Layer 5 of a small transformer language model trained on English Wikipedia (12 layers, counted from 0, width 96).
In attention head 1, each number of a token's query is one row of weights dot the token's vector x. The head spreads its attention over the tokens so far by the softmax of query dot key.

Query weights of the head. A number n stands for (n - 500) times 0.00076.
q0: 388 713 416 430 749 825 272 557 374 300 599 597 349 656 555 531 503 239 474 591 482 489 702 473 611 465 458 513 632 568 551 452 403 493 617 346 488 565 365 535 594 631 597 583 352 356 341 439 400 357 466 506 287 507 544 381 365 554 375 522 513 608 620 504 662 354 406 419 715 472 643 722 415 721 336 417 783 327 574 555 394 535 683 23 658 388 333 581 448 346 586 422 377 726 755 346
q1: 376 398 449 614 645 362 461 535 347 265 528 790 134 330 454 650 422 398 456 671 410 598 199 502 465 396 589 635 517 532 460 459 304 484 478 322 608 591 665 720 516 337 477 517 347 775 759 193 677 485 436 653 437 565 416 439 392 454 399 299 423 457 422 665 357 396 659 611 532 486 350 745 284 518 517 622 783 557 463 745 581 553 545 498 708 635 621 524 583 370 683 314 378 367 793 421
q2: 514 485 438 483 594 514 749 454 403 748 416 666 394 225 456 523 288 697 691 811 388 481 530 575 490 622 408 321 705 551 625 698 428 772 377 569 525 399 539 541 560 34 514 429 466 446 501 533 306 561 365 296 558 387 389 432 309 472 488 645 397 500 500 521 386 758 601 478 435 464 444 438 500 80 503 587 497 553 317 429 488 553 506 571 480 620 337 789 356 589 495 617 471 459 428 493
q3: 565 504 633 446 872 515 451 414 479 350 390 661 629 576 620 436 504 432 483 372 602 382 383 425 597 470 592 326 606 519 606 627 666 635 485 613 225 759 539 359 536 432 504 500 344 625 215 367 544 273 418 501 643 616 570 537 464 677 583 412 537 525 415 470 481 174 409 314 554 487 506 591 510 780 282 477 470 692 652 598 629 346 433 434 356 634 477 606 517 474 553 449 237 325 524 680
q4: 308 557 533 648 449 597 565 583 740 454 485 293 502 422 600 476 457 525 601 367 631 682 494 716 205 470 666 374 286 600 622 410 868 576 517 547 520 465 871 504 749 489 662 552 487 524 509 493 449 343 374 66 736 389 595 503 398 340 514 547 523 569 587 622 616 582 353 391 316 659 253 503 308 330 394 607 203 608 602 602 348 477 210 424 435 549 446 467 770 366 453 410 463 714 546 360
q5: 456 402 565 448 380 421 589 489 610 568 386 424 687 611 496 447 572 576 662 439 558 800 389 376 761 483 466 638 400 366 449 509 414 550 441 456 523 675 472 531 650 537 678 430 797 386 597 354 710 484 379 720 748 484 290 579 563 449 440 477 246 483 252 448 330 444 473 530 465 564 667 445 363 662 499 530 407 674 579 459 336 519 544 391 612 536 335 672 715 82 526 501 321 427 380 484
q6: 356 378 490 351 429 500 608 891 401 637 657 624 505 671 557 531 557 462 461 721 590 459 475 552 361 385 184 495 586 400 332 603 606 369 177 338 480 485 547 612 640 551 457 286 539 268 378 502 629 493 465 533 524 655 468 567 532 448 229 651 567 424 370 542 488 615 751 508 397 561 340 614 731 378 433 290 538 412 298 495 812 639 778 506 613 595 427 483 436 293 491 382 487 531 410 570
q7: 622 553 455 553 501 631 626 587 611 701 439 551 672 467 306 348 564 563 186 550 790 735 403 307 516 536 589 412 732 231 558 499 551 494 384 513 364 503 408 571 237 488 408 500 621 328 715 586 238 666 357 375 505 219 401 527 519 415 656 490 168 316 399 843 300 338 269 626 565 482 625 379 513 450 434 593 505 357 388 576 348 703 464 531 477 391 416 306 658 432 624 275 348 808 574 746
q8: 421 408 539 523 783 486 521 642 696 745 593 308 504 513 454 676 130 353 514 405 492 163 657 629 451 420 301 524 527 349 524 537 557 788 311 468 424 664 322 496 545 452 421 489 650 694 510 286 316 591 389 557 760 627 627 271 385 713 481 599 586 484 469 651 132 577 468 473 507 563 421 461 679 763 374 245 497 403 596 848 548 565 297 545 691 552 542 518 656 495 241 379 457 314 433 711
q9: 512 607 226 254 500 492 269 558 553 587 616 569 422 544 518 260 297 456 682 500 385 573 680 590 585 542 536 241 405 425 714 522 497 610 516 609 438 349 620 447 654 491 604 521 629 353 523 539 583 594 523 397 332 416 510 560 411 467 383 715 503 453 674 431 361 426 415 465 559 381 607 406 575 496 617 395 666 521 523 495 468 562 646 849 504 608 403 580 483 467 497 460 312 409 493 410
q10: 377 542 661 680 363 374 438 344 477 695 371 541 376 535 577 395 327 490 373 572 475 414 456 539 411 583 456 472 331 403 685 546 575 548 565 418 472 450 668 535 434 403 436 537 236 604 477 336 403 552 697 484 439 423 519 435 675 808 713 565 534 734 631 530 502 831 759 349 243 410 602 182 655 656 325 217 632 616 511 432 475 495 456 488 512 313 264 585 727 520 636 478 503 712 525 586
q11: 522 576 479 613 386 24 298 456 443 444 275 321 717 553 660 323 436 462 323 685 342 414 598 608 821 131 500 157 573 500 571 377 754 636 617 579 605 346 789 396 494 467 472 467 419 805 423 495 450 489 595 564 478 204 176 379 596 448 677 602 429 270 544 580 530 420 557 631 434 503 585 605 454 608 644 703 567 579 283 443 336 505 514 486 644 527 661 674 579 537 288 481 405 487 757 308
q12: 317 670 577 138 639 625 685 476 449 582 535 311 348 337 524 566 515 533 224 402 509 637 646 434 326 280 598 368 714 631 432 554 540 561 630 622 768 549 486 396 464 391 228 546 396 316 348 775 432 174 427 731 564 550 587 697 540 571 527 254 459 269 598 452 385 623 299 482 797 415 383 488 474 319 749 770 555 552 680 503 167 638 539 571 469 625 507 434 675 266 590 579 498 402 388 416
q13: 497 579 592 509 645 747 235 713 494 692 640 343 415 381 331 338 463 687 347 691 323 370 237 328 534 382 377 400 338 625 220 537 869 607 475 625 475 603 662 704 522 430 560 594 695 654 425 342 670 591 452 405 475 511 673 530 454 638 421 376 526 525 423 624 359 611 380 400 455 452 518 517 504 446 489 386 422 478 652 411 505 466 348 593 361 434 557 533 443 522 653 295 335 607 765 557
q14: 489 390 221 491 550 496 232 412 609 756 331 629 627 256 656 545 672 587 538 484 366 494 508 632 352 553 347 436 336 470 658 434 741 831 661 640 488 284 832 367 550 356 440 406 585 283 454 580 613 539 289 690 695 537 634 486 325 263 261 548 399 621 688 495 431 569 470 388 507 369 175 901 231 484 559 462 385 605 472 429 507 506 835 653 607 478 504 553 254 442 483 395 728 511 457 370
q15: 535 475 321 476 672 426 368 386 753 334 608 252 502 562 592 621 298 716 529 591 527 638 749 495 510 390 534 274 716 343 549 659 497 418 522 534 628 515 700 292 599 291 50 360 341 473 422 621 566 564 577 417 578 745 648 590 152 741 432 629 547 630 386 626 799 698 472 370 430 458 493 632 339 192 558 453 618 578 598 319 444 385 443 348 517 533 446 454 518 710 451 535 351 629 398 453
q16: 389 130 455 446 518 557 643 333 550 644 655 261 575 566 255 669 549 421 470 530 382 539 551 356 639 666 438 569 428 492 396 184 416 656 234 257 658 613 456 629 713 668 446 498 387 493 591 541 384 377 553 614 314 496 590 232 695 668 244 713 425 647 665 605 254 543 681 555 400 479 573 454 669 475 553 423 569 553 665 554 535 539 425 363 494 434 413 635 750 371 561 551 447 417 360 422
q17: 517 449 670 454 644 371 754 513 417 494 468 715 471 719 602 496 426 501 547 726 585 508 268 428 516 519 498 752 519 632 470 503 479 433 360 417 625 461 324 445 443 568 377 614 656 614 445 528 498 791 433 345 309 618 641 617 602 471 449 582 271 438 294 396 281 582 427 349 486 807 751 587 630 619 414 536 448 565 814 513 555 432 511 358 514 346 523 248 445 468 584 348 272 293 545 587
q18: 434 395 518 578 546 396 436 345 559 503 300 603 412 562 565 477 810 441 355 495 371 511 541 538 505 364 481 702 494 294 431 660 547 606 464 488 144 416 455 361 646 435 510 562 350 430 587 475 373 502 417 412 447 475 656 399 486 531 278 537 361 741 578 339 419 497 474 576 473 490 547 717 511 666 599 519 774 676 343 331 407 619 562 656 211 600 787 554 456 691 362 358 301 761 590 589
q19: 447 616 415 434 565 229 529 478 485 491 673 456 541 284 682 360 686 549 546 649 942 696 500 466 363 319 244 625 689 797 605 543 584 562 446 451 385 716 347 353 317 674 692 535 505 410 738 561 422 315 528 361 327 718 549 512 245 297 393 508 487 670 554 381 514 266 665 458 381 364 422 640 416 431 564 607 549 460 560 553 434 505 516 681 480 527 425 641 454 771 508 345 391 337 394 307
q20: 97 570 476 256 497 576 566 520 443 671 451 442 429 558 344 316 527 382 448 341 424 713 590 306 478 639 699 644 614 488 361 545 540 479 564 510 558 661 375 383 626 542 677 523 551 311 632 669 415 164 271 543 649 571 792 396 848 326 744 456 430 600 275 409 228 473 431 395 654 470 596 704 479 526 544 506 393 261 517 395 734 480 560 395 484 747 479 460 711 344 663 809 439 552 450 548
q21: 595 412 403 858 545 600 368 663 389 208 645 467 380 582 523 663 486 490 516 557 801 501 528 418 520 716 609 760 440 638 338 510 485 458 522 426 330 353 501 555 392 548 393 532 304 751 708 297 496 339 335 593 629 209 647 657 304 547 620 530 647 606 410 163 525 532 536 665 466 435 718 398 414 339 603 361 295 696 440 651 445 565 683 386 551 546 502 547 246 452 567 421 521 450 641 444
q22: 325 431 396 79 422 625 485 467 460 673 446 629 403 462 715 429 521 914 358 496 436 741 819 610 570 384 530 491 519 403 545 272 561 265 572 623 726 532 427 516 371 412 460 534 658 426 501 485 269 297 820 461 522 625 561 435 718 509 661 519 336 628 468 525 522 661 475 647 287 602 314 428 486 496 314 358 500 464 366 456 753 752 621 488 520 517 551 495 411 450 575 312 777 436 339 301
q23: 492 907 415 161 390 454 596 235 380 464 206 425 751 417 682 367 811 583 543 319 550 558 830 592 430 422 437 549 515 294 348 412 397 744 456 703 538 534 376 353 414 731 685 423 603 259 596 695 713 335 562 456 579 742 470 323 394 472 632 537 363 278 652 541 738 420 518 689 404 374 719 560 313 395 344 480 439 663 604 329 295 484 508 406 640 588 425 390 594 538 457 439 383 308 487 740
q24: 560 557 345 667 373 648 533 429 691 600 631 579 620 499 681 579 397 393 256 497 458 490 518 529 211 490 271 398 611 316 389 854 567 700 466 606 422 331 546 472 491 504 502 563 626 594 410 692 552 373 763 299 436 509 582 566 525 700 198 420 683 483 415 708 455 489 546 275 397 514 563 446 242 561 327 444 514 600 692 477 433 508 439 306 350 631 375 442 567 555 484 756 390 441 607 199
q25: 659 501 545 413 341 557 496 419 604 487 540 295 507 637 637 526 519 393 382 532 424 620 674 620 425 481 505 539 404 354 480 569 525 520 431 462 805 376 383 517 595 599 728 571 462 466 618 550 398 699 692 423 628 414 276 682 568 333 566 476 339 560 417 346 732 394 476 429 588 385 473 588 474 335 260 539 517 470 752 375 533 360 512 728 378 414 498 509 429 626 374 634 520 503 614 500
q26: 806 376 454 327 311 455 556 260 391 382 674 535 398 591 492 400 473 619 621 493 526 578 359 220 303 459 601 785 512 562 376 182 574 566 450 461 295 601 768 617 367 405 504 308 653 324 349 730 446 646 528 521 592 503 599 345 667 525 571 602 433 444 152 306 244 557 424 564 592 401 704 563 626 630 797 400 584 399 661 659 489 631 572 452 267 760 474 485 714 325 627 535 282 471 258 559
q27: 700 524 589 448 315 446 508 544 640 540 380 542 608 318 498 297 308 401 622 639 593 600 278 433 120 421 487 685 359 559 549 299 475 431 676 675 645 448 304 451 494 439 728 510 304 388 427 472 491 442 532 430 178 534 693 719 694 426 468 496 557 950 628 357 803 751 551 800 573 397 513 481 546 449 227 249 505 375 532 573 480 520 639 550 370 499 735 311 370 486 426 259 486 371 603 565
q28: 615 500 417 648 529 288 522 421 865 673 557 247 494 426 554 529 594 439 683 348 410 512 622 299 843 570 537 404 560 224 449 463 500 605 566 557 299 238 667 416 388 573 589 322 406 574 364 750 694 522 583 371 485 493 457 393 627 540 613 468 383 544 575 416 729 428 337 420 352 499 495 507 719 535 467 327 608 465 472 474 603 394 344 518 446 530 435 687 302 670 556 379 615 621 821 471
q29: 855 582 397 586 806 86 363 626 661 580 442 580 547 378 801 201 296 387 817 172 835 382 819 545 273 540 309 461 495 616 287 546 804 436 291 678 524 607 425 398 656 328 99 607 544 526 373 605 456 290 421 423 510 753 410 586 674 415 727 487 431 577 637 779 776 584 409 588 325 543 492 451 629 629 587 523 442 539 496 284 458 267 487 491 497 400 505 602 526 469 298 242 492 648 411 490
q30: 369 578 217 514 493 558 668 741 411 300 413 408 214 364 593 561 675 642 671 400 489 487 597 300 706 422 624 689 507 472 356 362 422 528 670 406 637 617 602 286 568 677 419 289 359 274 694 687 641 474 668 387 516 301 573 582 603 247 423 457 537 388 432 616 500 544 540 603 569 458 599 409 403 600 656 589 366 618 523 410 610 560 283 439 522 482 678 495 525 508 594 744 293 396 344 560
q31: 450 634 568 450 903 496 504 402 447 306 428 450 673 574 486 366 512 473 536 350 540 600 344 484 546 401 646 381 487 547 454 491 533 688 308 346 501 277 201 568 661 419 466 685 587 306 465 350 509 591 465 703 449 526 628 345 493 498 504 583 525 395 301 397 399 313 727 681 356 599 411 559 209 716 520 555 673 480 559 576 689 456 549 595 412 464 482 639 644 593 501 583 483 424 465 718

Each question shows a short text with each token's key, already scaled and adjusted for position as the last token sees it. A number n stands for (n - 500) times 0.0037.

Then comes the last token's vector x. A number n stands for (n - 500) times 0.017.

0 " Ru": 441 550 591 544 892 498 262 440 588 386 794 689 503 562 573 611 469 367 661 518 331 471 431 763 676 585 267 425 696 483 406 350
1 "n": 448 495 546 589 942 509 197 482 444 376 725 756 552 499 557 572 417 299 658 562 346 505 472 766 708 663 261 470 739 537 403 394
2 "ner": 436 497 583 600 874 527 190 413 454 454 755 761 539 494 557 563 418 372 643 557 344 515 445 786 714 605 248 434 719 480 401 341
3 " U": 426 474 533 598 843 464 230 419 550 392 719 783 514 483 548 547 452 394 687 578 356 500 404 758 694 674 275 544 715 473 374 348
4 "p": 428 446 532 606 835 521 193 461 392 385 706 789 501 477 541 567 458 346 664 535 374 461 489 739 728 696 310 515 769 480 427 329
5 " Sh": 427 430 518 576 836 538 189 441 517 439 713 798 553 485 546 544 465 377 664 565 362 479 429 723 678 627 271 565 660 517 404 344
x: 473 410 505 603 614 566 674 528 554 589 475 383 421 630 355 509 582 349 488 506 539 427 416 481 349 500 503 538 495 475 505 531 453 617 594 772 503 532 555 535 519 422 512 532 532 911 369 543 376 502 532 667 587 538 529 429 511 536 539 551 395 661 564 364 526 343 525 521 579 404 632 613 491 534 395 424 499 338 432 393 297 415 487 362 614 428 515 459 614 517 501 353 406 353 360 572
Which token does the last token look at most? 3 " U"

0 "#": 421 568 603 556 874 476 291 420 579 380 805 667 498 568 601 639 452 381 632 519 299 475 405 752 674 558 291 400 677 505 383 361
1 "2": 404 506 551 593 904 491 268 436 514 432 777 785 529 503 579 628 420 300 622 549 273 505 430 804 705 603 287 444 721 565 382 366
2 " all": 451 468 526 643 852 515 261 367 516 408 761 774 577 470 580 609 390 363 659 564 284 510 435 778 770 603 340 373 618 499 378 367
3 " b": 452 490 527 628 809 470 237 446 524 418 776 769 575 462 533 621 420 311 654 532 282 499 502 833 722 573 321 453 650 461 409 432
4 "re": 427 444 515 651 821 529 298 470 488 395 745 782 636 454 542 582 376 320 634 543 353 477 572 911 751 608 300 359 664 484 453 422
5 "ed": 430 427 499 680 847 520 273 399 549 379 804 771 596 430 531 618 404 381 669 616 330 441 513 836 764 608 282 351 683 488 426 431
x: 387 546 382 525 567 665 644 567 430 516 481 432 513 685 307 500 476 389 430 643 576 350 446 492 422 489 463 463 578 473 422 457 425 514 678 651 438 632 570 507 431 396 541 476 450 868 332 537 383 407 386 630 547 578 600 456 493 690 520 442 361 549 529 396 525 416 577 624 583 429 581 558 450 587 441 539 352 591 459 427 387 456 473 364 553 506 454 585 680 457 526 414 391 461 352 711
Which token does the last token look at most? 3 " b"

0 " Le": 439 544 599 547 897 482 275 447 604 395 794 685 517 549 590 606 458 363 652 526 319 471 421 771 681 572 284 416 671 489 390 368
1 "n": 439 485 568 578 929 507 220 489 450 390 729 765 576 473 557 553 397 292 646 576 322 493 474 785 713 653 275 467 709 541 376 422
2 "g": 442 503 594 617 900 517 206 434 456 379 731 758 549 452 539 557 376 349 625 600 331 474 494 808 736 679 280 435 689 551 400 398
3 "th": 401 493 573 590 900 486 251 410 476 435 749 827 571 474 521 543 378 372 632 600 302 479 461 820 697 644 301 422 754 495 406 380
4 " |": 419 437 554 632 850 521 234 382 489 432 730 789 569 476 587 630 427 335 666 592 316 454 432 827 673 616 288 401 720 503 393 355
5 "\n": 416 515 537 642 855 511 226 361 511 424 763 786 517 533 591 631 403 326 698 563 286 438 430 788 726 663 261 369 750 499 375 409
x: 524 453 390 541 615 710 528 554 548 574 429 462 543 642 333 618 523 372 498 568 512 342 368 548 567 511 476 415 588 475 460 493 482 434 526 702 447 556 696 746 405 403 499 502 495 873 379 499 469 391 427 613 537 637 577 373 479 674 479 504 343 611 579 446 578 263 514 483 597 382 509 575 402 501 366 450 445 458 435 429 377 469 458 363 590 453 489 596 586 533 550 362 475 452 443 543
Which token does the last token look at most? 0 " Le"

0 " Me": 431 539 588 552 883 493 275 434 590 365 802 699 527 545 572 611 462 370 656 523 318 460 430 773 670 587 278 411 673 484 387 362
1 "s": 422 490 495 595 880 541 214 478 451 370 707 812 534 471 564 602 385 347 661 606 353 442 500 804 729 679 271 445 731 510 385 354
2 "s": 421 500 495 603 882 550 210 464 440 381 711 831 542 475 564 601 392 350 649 621 352 427 496 811 730 678 291 440 750 522 401 368
3 " with": 491 469 515 612 839 541 240 375 503 354 720 827 561 511 543 667 467 323 696 570 338 470 470 824 702 623 291 424 722 463 393 390
4 " the": 411 505 542 638 873 570 259 408 500 365 735 781 557 441 566 588 483 363 681 570 333 471 503 841 710 619 280 409 686 427 383 379
5 " Me": 410 480 535 593 845 554 300 456 502 351 707 773 529 470 569 503 440 370 683 547 359 455 496 821 655 660 249 509 622 416 327 356
x: 478 464 545 526 639 512 645 521 521 566 533 487 487 621 465 626 702 427 430 650 547 430 387 532 398 547 527 542 494 482 472 448 452 529 571 712 407 466 554 573 424 305 629 507 468 803 411 406 365 468 539 657 600 578 532 357 428 655 498 532 346 616 639 365 478 313 571 527 533 387 670 538 405 542 351 477 408 435 446 365 394 455 546 422 625 368 504 486 642 400 481 408 442 420 364 621
Which token does the last token look at most, and with what share of its attention? 5 " Me", with about 50%

0 " in": 431 558 571 542 879 498 277 427 554 353 809 709 547 543 557 628 488 364 652 555 327 452 459 776 673 582 281 394 711 477 423 347
1 "com": 428 517 449 588 864 503 226 450 473 370 785 729 566 415 543 617 479 403 603 593 282 517 525 793 700 627 267 439 752 544 433 369
2 "e": 454 531 511 587 912 513 253 480 452 401 761 760 600 462 552 606 472 302 640 602 328 514 499 816 727 618 316 414 774 503 466 323
3 " during": 433 466 484 601 865 495 218 363 470 313 770 753 602 439 534 626 491 321 615 604 318 545 443 775 676 569 268 417 718 465 447 330
4 " the": 392 550 516 610 899 530 259 424 489 333 745 771 574 425 552 597 477 327 662 591 341 494 507 777 673 617 260 380 692 437 431 348
5 " T": 421 487 511 571 889 506 265 477 519 370 763 723 470 424 535 530 469 355 671 576 392 510 496 765 632 646 263 515 672 409 332 362
x: 404 430 505 577 647 507 719 561 471 570 413 434 482 636 383 644 512 389 481 624 552 382 399 527 363 573 576 497 499 469 503 448 450 544 595 779 478 558 507 516 413 440 618 452 520 813 378 449 369 462 532 696 573 583 572 367 411 558 507 507 376 570 632 357 465 354 530 479 563 418 612 621 479 519 388 391 479 434 439 463 324 479 449 418 609 309 530 482 653 514 500 348 547 475 390 614
Which two tokens does the last token look at most, in order? 5 " T", 0 " in"

0 " in": 431 558 571 542 879 498 277 427 554 353 809 709 547 543 557 628 488 364 652 555 327 452 459 776 673 582 281 394 711 477 423 347
1 " Al": 467 493 492 577 830 493 192 445 494 390 680 766 496 465 567 560 472 403 684 592 385 498 440 750 734 653 321 545 725 452 404 313
2 "ex": 423 482 548 564 871 504 217 475 430 418 688 797 556 486 558 553 473 359 640 559 310 471 454 709 725 605 328 504 744 433 398 320
3 "and": 425 462 500 593 946 512 217 475 437 401 749 752 500 459 548 533 486 416 667 629 362 541 418 739 741 653 338 469 738 493 406 361
4 "ri": 410 526 493 576 881 588 213 452 461 432 719 799 541 472 576 575 457 413 598 594 317 544 473 746 737 671 320 463 705 543 467 281
5 "a": 443 510 537 561 908 560 196 433 436 411 709 763 539 509 538 550 472 356 602 591 366 501 482 747 732 649 290 438 729 532 496 336
x: 513 534 461 551 553 491 548 511 604 488 492 557 420 781 273 525 480 324 611 560 489 317 375 537 551 501 450 537 519 430 398 471 428 556 558 673 558 503 546 647 398 367 507 526 515 839 348 481 327 295 558 613 581 552 626 512 549 575 467 415 337 673 579 471 476 313 497 586 628 439 683 584 390 478 509 437 426 448 412 388 425 506 465 499 628 480 503 515 665 352 538 487 435 417 488 522
Which token does the last token look at most? 1 " Al"

0 " 2000": 425 563 591 563 881 481 282 423 592 379 812 701 540 547 595 648 460 365 656 557 283 474 416 769 672 561 289 376 679 501 405 366
1 ".": 394 533 517 611 878 504 213 412 504 414 777 770 521 484 604 646 403 324 674 615 282 467 395 781 712 593 314 429 734 523 414 415
2 " He": 511 531 502 680 879 537 227 443 481 473 722 750 567 506 519 608 408 342 636 605 310 584 394 772 723 603 328 472 653 456 439 379
3 " was": 471 487 562 678 866 592 250 367 479 425 710 724 595 546 583 686 472 337 637 568 323 566 422 778 767 559 309 348 732 477 416 370
4 " own": 431 472 516 626 877 547 261 408 461 345 766 739 632 527 552 688 501 420 663 562 303 550 420 767 725 603 265 343 653 452 439 425
5 "ed": 402 471 497 666 841 559 279 355 512 381 787 774 563 455 592 666 448 412 665 607 331 491 472 829 778 568 266 316 758 463 463 419
x: 435 552 373 572 604 685 612 526 488 518 450 457 447 678 275 501 493 410 502 578 603 329 391 460 511 495 469 451 584 469 391 465 454 495 625 567 503 627 596 537 468 365 537 354 469 850 375 497 400 405 407 627 552 640 608 442 484 726 472 477 291 554 563 399 518 444 567 577 539 452 586 570 373 533 486 537 358 579 455 471 364 450 446 338 517 585 392 572 695 426 546 463 425 494 416 706
Which token does the last token look at most? 3 " was"

0 "ack": 440 546 581 557 880 478 289 427 603 391 843 697 532 573 572 629 461 358 672 508 285 480 430 757 694 583 278 398 695 485 403 399
1 " is": 473 483 531 668 845 606 257 360 499 389 748 741 595 545 584 707 446 325 672 520 344 507 470 833 771 605 294 380 743 495 418 385
2 " 7": 464 497 523 607 825 539 254 435 509 390 777 754 553 510 582 652 471 344 638 538 303 487 489 870 671 600 310 394 685 477 447 394
3 ":": 424 489 532 601 842 543 214 495 500 400 760 748 595 507 561 650 461 318 655 577 310 440 508 881 716 640 323 370 729 473 385 416
4 "13": 437 464 457 608 815 549 232 447 434 402 775 764 563 467 538 595 444 366 622 556 267 502 503 866 691 633 325 414 738 537 426 394
5 ").": 441 510 525 613 856 529 217 409 487 382 806 764 533 467 587 634 421 365 663 552 266 503 423 772 721 588 335 388 748 425 429 375
x: 585 487 375 523 555 614 548 574 580 485 487 454 508 683 268 544 534 457 465 514 563 393 365 493 520 519 429 420 593 490 547 553 407 461 532 584 459 623 594 639 402 477 497 576 503 852 314 501 436 404 457 603 594 587 612 341 469 746 578 451 337 620 579 419 525 251 611 529 585 427 577 667 290 547 422 405 421 517 480 403 358 511 519 364 579 484 403 511 543 494 463 413 509 368 531 615
Which token does the last token look at most, and with what share of its attention? 1 " is", with about 60%

0 ".": 437 564 575 569 898 485 248 411 562 381 799 707 531 549 582 631 441 353 639 550 298 468 405 790 687 574 296 383 697 506 412 383
1 " |": 421 489 527 628 879 486 223 386 462 399 717 793 582 516 602 648 410 296 637 602 288 468 419 793 705 605 317 381 679 522 400 349
2 " \"": 420 514 528 659 835 520 236 401 491 364 728 749 577 521 610 612 388 371 634 604 285 449 472 846 668 550 317 455 652 474 374 392
3 "P": 412 526 555 641 889 470 278 465 486 342 778 718 540 494 591 527 446 324 610 559 360 509 532 758 686 541 341 564 586 505 325 396
4 "ri": 427 549 570 629 868 537 251 504 486 380 727 816 613 471 630 565 393 386 607 556 336 516 496 794 713 644 352 506 618 546 376 286
5 "va": 398 557 581 597 914 477 228 490 505 351 720 846 567 505 584 577 409 366 642 564 342 482 498 707 706 615 349 530 656 561 411 350
x: 535 507 526 554 551 566 544 601 600 559 426 516 499 668 333 458 534 330 560 653 432 349 382 509 388 433 432 581 608 478 494 501 478 505 664 652 537 569 611 716 330 287 506 478 467 844 380 603 255 338 444 561 576 530 560 388 602 529 492 505 336 499 504 397 478 366 508 572 563 409 634 643 383 467 465 392 428 461 462 452 445 556 533 527 546 435 478 575 710 488 410 434 475 492 446 575
Which token does the last token look at most? 3 "P"

0 "n": 440 563 591 564 878 488 265 437 565 377 805 686 535 543 573 603 455 382 660 532 308 471 409 778 677 590 289 396 690 498 398 383
1 " ": 458 512 499 591 847 521 223 391 492 407 735 798 579 484 575 609 446 338 619 569 326 463 477 816 699 629 277 412 683 473 426 380
2 "'": 463 531 555 612 861 512 261 406 464 388 739 775 569 482 497 634 432 362 610 603 331 413 510 853 654 576 277 406 704 440 341 394
3 "N": 436 498 523 592 898 507 269 415 515 345 760 735 526 458 513 534 464 319 620 559 316 480 515 776 706 604 297 515 621 521 321 417
4 " E": 454 476 530 575 810 510 262 475 525 421 702 822 531 434 506 507 463 363 641 536 339 456 462 806 744 655 344 550 618 426 433 360
5 "ri": 418 474 526 551 819 539 223 510 476 403 685 797 553 442 541 522 464 385 614 528 337 490 462 777 785 706 320 489 651 483 391 281
x: 562 514 512 552 519 525 566 583 582 555 496 406 597 707 396 544 525 263 485 589 492 277 419 476 407 500 460 499 551 487 480 547 450 590 593 675 483 436 500 678 298 373 581 495 508 887 521 669 370 423 504 622 457 553 559 409 540 566 478 453 316 596 474 476 492 379 565 634 598 328 612 545 508 555 424 449 531 405 405 333 381 537 595 378 552 416 428 472 677 494 441 514 438 419 382 604
Which token does the last token look at most? 4 " E"

0 ".": 437 564 575 569 898 485 248 411 562 381 799 707 531 549 582 631 441 353 639 550 298 468 405 790 687 574 296 383 697 506 412 383
1 " S": 493 530 512 617 855 466 250 402 545 400 708 796 562 497 539 549 432 356 627 621 303 473 395 734 729 626 302 497 623 495 398 382
2 "now": 531 511 534 641 856 529 205 375 465 429 766 834 578 493 503 593 414 319 590 608 279 582 489 714 745 623 300 522 695 502 393 356
3 "s": 453 506 490 610 888 545 208 431 434 401 712 831 570 492 531 571 406 363 609 634 325 462 456 767 762 684 340 444 758 503 391 384
4 "ho": 452 538 504 602 862 570 192 422 441 449 717 795 498 473 482 586 439 378 626 599 375 581 500 795 755 671 344 471 756 551 428 379
5 "e": 472 503 526 611 931 588 228 442 440 461 729 783 553 503 536 543 474 339 615 591 347 522 479 796 743 653 368 431 772 487 472 367
x: 510 499 461 567 641 515 522 594 562 478 548 452 466 734 247 500 483 401 550 612 513 329 374 500 576 516 452 559 590 443 370 442 530 539 593 723 479 515 501 656 457 362 619 492 478 829 334 474 373 321 566 562 526 544 574 424 505 621 538 488 308 701 491 379 460 424 585 549 539 394 636 559 398 578 456 502 459 448 385 419 320 482 506 492 620 548 456 447 688 340 527 504 488 372 455 532
Which token does the last token look at most? 2 "now"

0 "'": 440 561 581 554 907 501 276 443 574 361 807 682 521 545 575 630 456 376 658 527 309 474 447 789 666 571 286 398 689 481 397 361
1 "s": 432 530 492 581 899 534 223 467 454 361 739 806 547 471 563 637 398 336 659 605 327 485 512 788 744 650 293 413 726 522 397 346
2 " Sha": 457 496 570 564 874 575 220 422 523 416 701 778 482 526 565 580 451 411 695 576 364 510 467 754 688 612 320 548 657 447 397 353
3 "me": 452 429 544 629 918 553 245 413 444 388 668 793 512 500 544 564 381 345 668 562 399 522 490 800 713 646 327 476 663 515 368 410
4 "les": 393 456 531 613 878 615 239 417 463 441 699 818 524 494 590 555 390 379 618 572 330 509 501 806 718 602 326 461 711 518 402 372
5 "s": 415 486 505 593 896 601 203 420 448 425 712 834 515 488 553 576 407 366 629 608 376 456 487 784 725 658 324 433 744 529 447 382
x: 503 448 447 561 638 593 554 543 510 519 476 475 463 726 217 501 485 390 535 597 606 378 363 476 532 492 393 543 482 474 522 460 499 533 571 762 504 600 517 630 569 348 643 435 486 823 354 512 330 401 494 630 533 524 528 475 536 641 530 482 325 648 524 435 522 294 473 567 523 371 617 572 394 508 497 400 412 555 431 384 340 452 570 364 596 538 530 524 692 369 470 489 487 371 439 567
Which token does the last token look at most, and with what share of its attention? 2 " Sha", with about 60%

0 " local": 450 564 587 550 892 494 263 405 579 368 816 710 543 536 561 632 475 370 654 540 309 484 430 767 694 587 268 357 691 476 412 374
1 " and": 443 498 483 575 887 555 259 425 462 368 703 822 560 511 524 672 403 332 641 577 330 503 452 822 751 612 305 376 714 477 390 368
2 " national": 437 503 549 563 866 498 254 415 473 350 721 790 580 404 520 567 511 402 638 569 279 540 407 748 744 609 293 371 682 431 404 352
3 " political": 403 511 573 539 881 513 284 394 464 352 742 827 568 398 528 583 503 452 617 543 307 517 429 733 757 578 304 360 639 425 409 314
4 " c": 411 530 575 563 809 475 270 390 542 412 727 830 568 407 545 595 485 364 606 500 341 455 450 755 699 591 241 421 695 393 389 338
5 "amp": 374 483 552 569 815 481 297 426 524 400 693 862 604 409 498 629 456 401 605 521 378 468 484 779 723 595 269 445 693 440 403 371
x: 491 525 469 540 571 541 568 656 392 604 460 498 396 758 412 644 633 393 425 607 511 448 397 569 528 498 378 380 528 486 529 525 505 540 577 535 549 597 482 604 401 368 515 410 438 890 341 678 353 519 382 517 591 571 565 329 494 533 537 411 407 597 518 352 543 362 599 552 634 481 644 560 482 523 478 436 453 406 411 470 339 436 450 393 524 397 472 463 691 482 439 502 505 417 355 707
Which token does the last token look at most? 4 " c"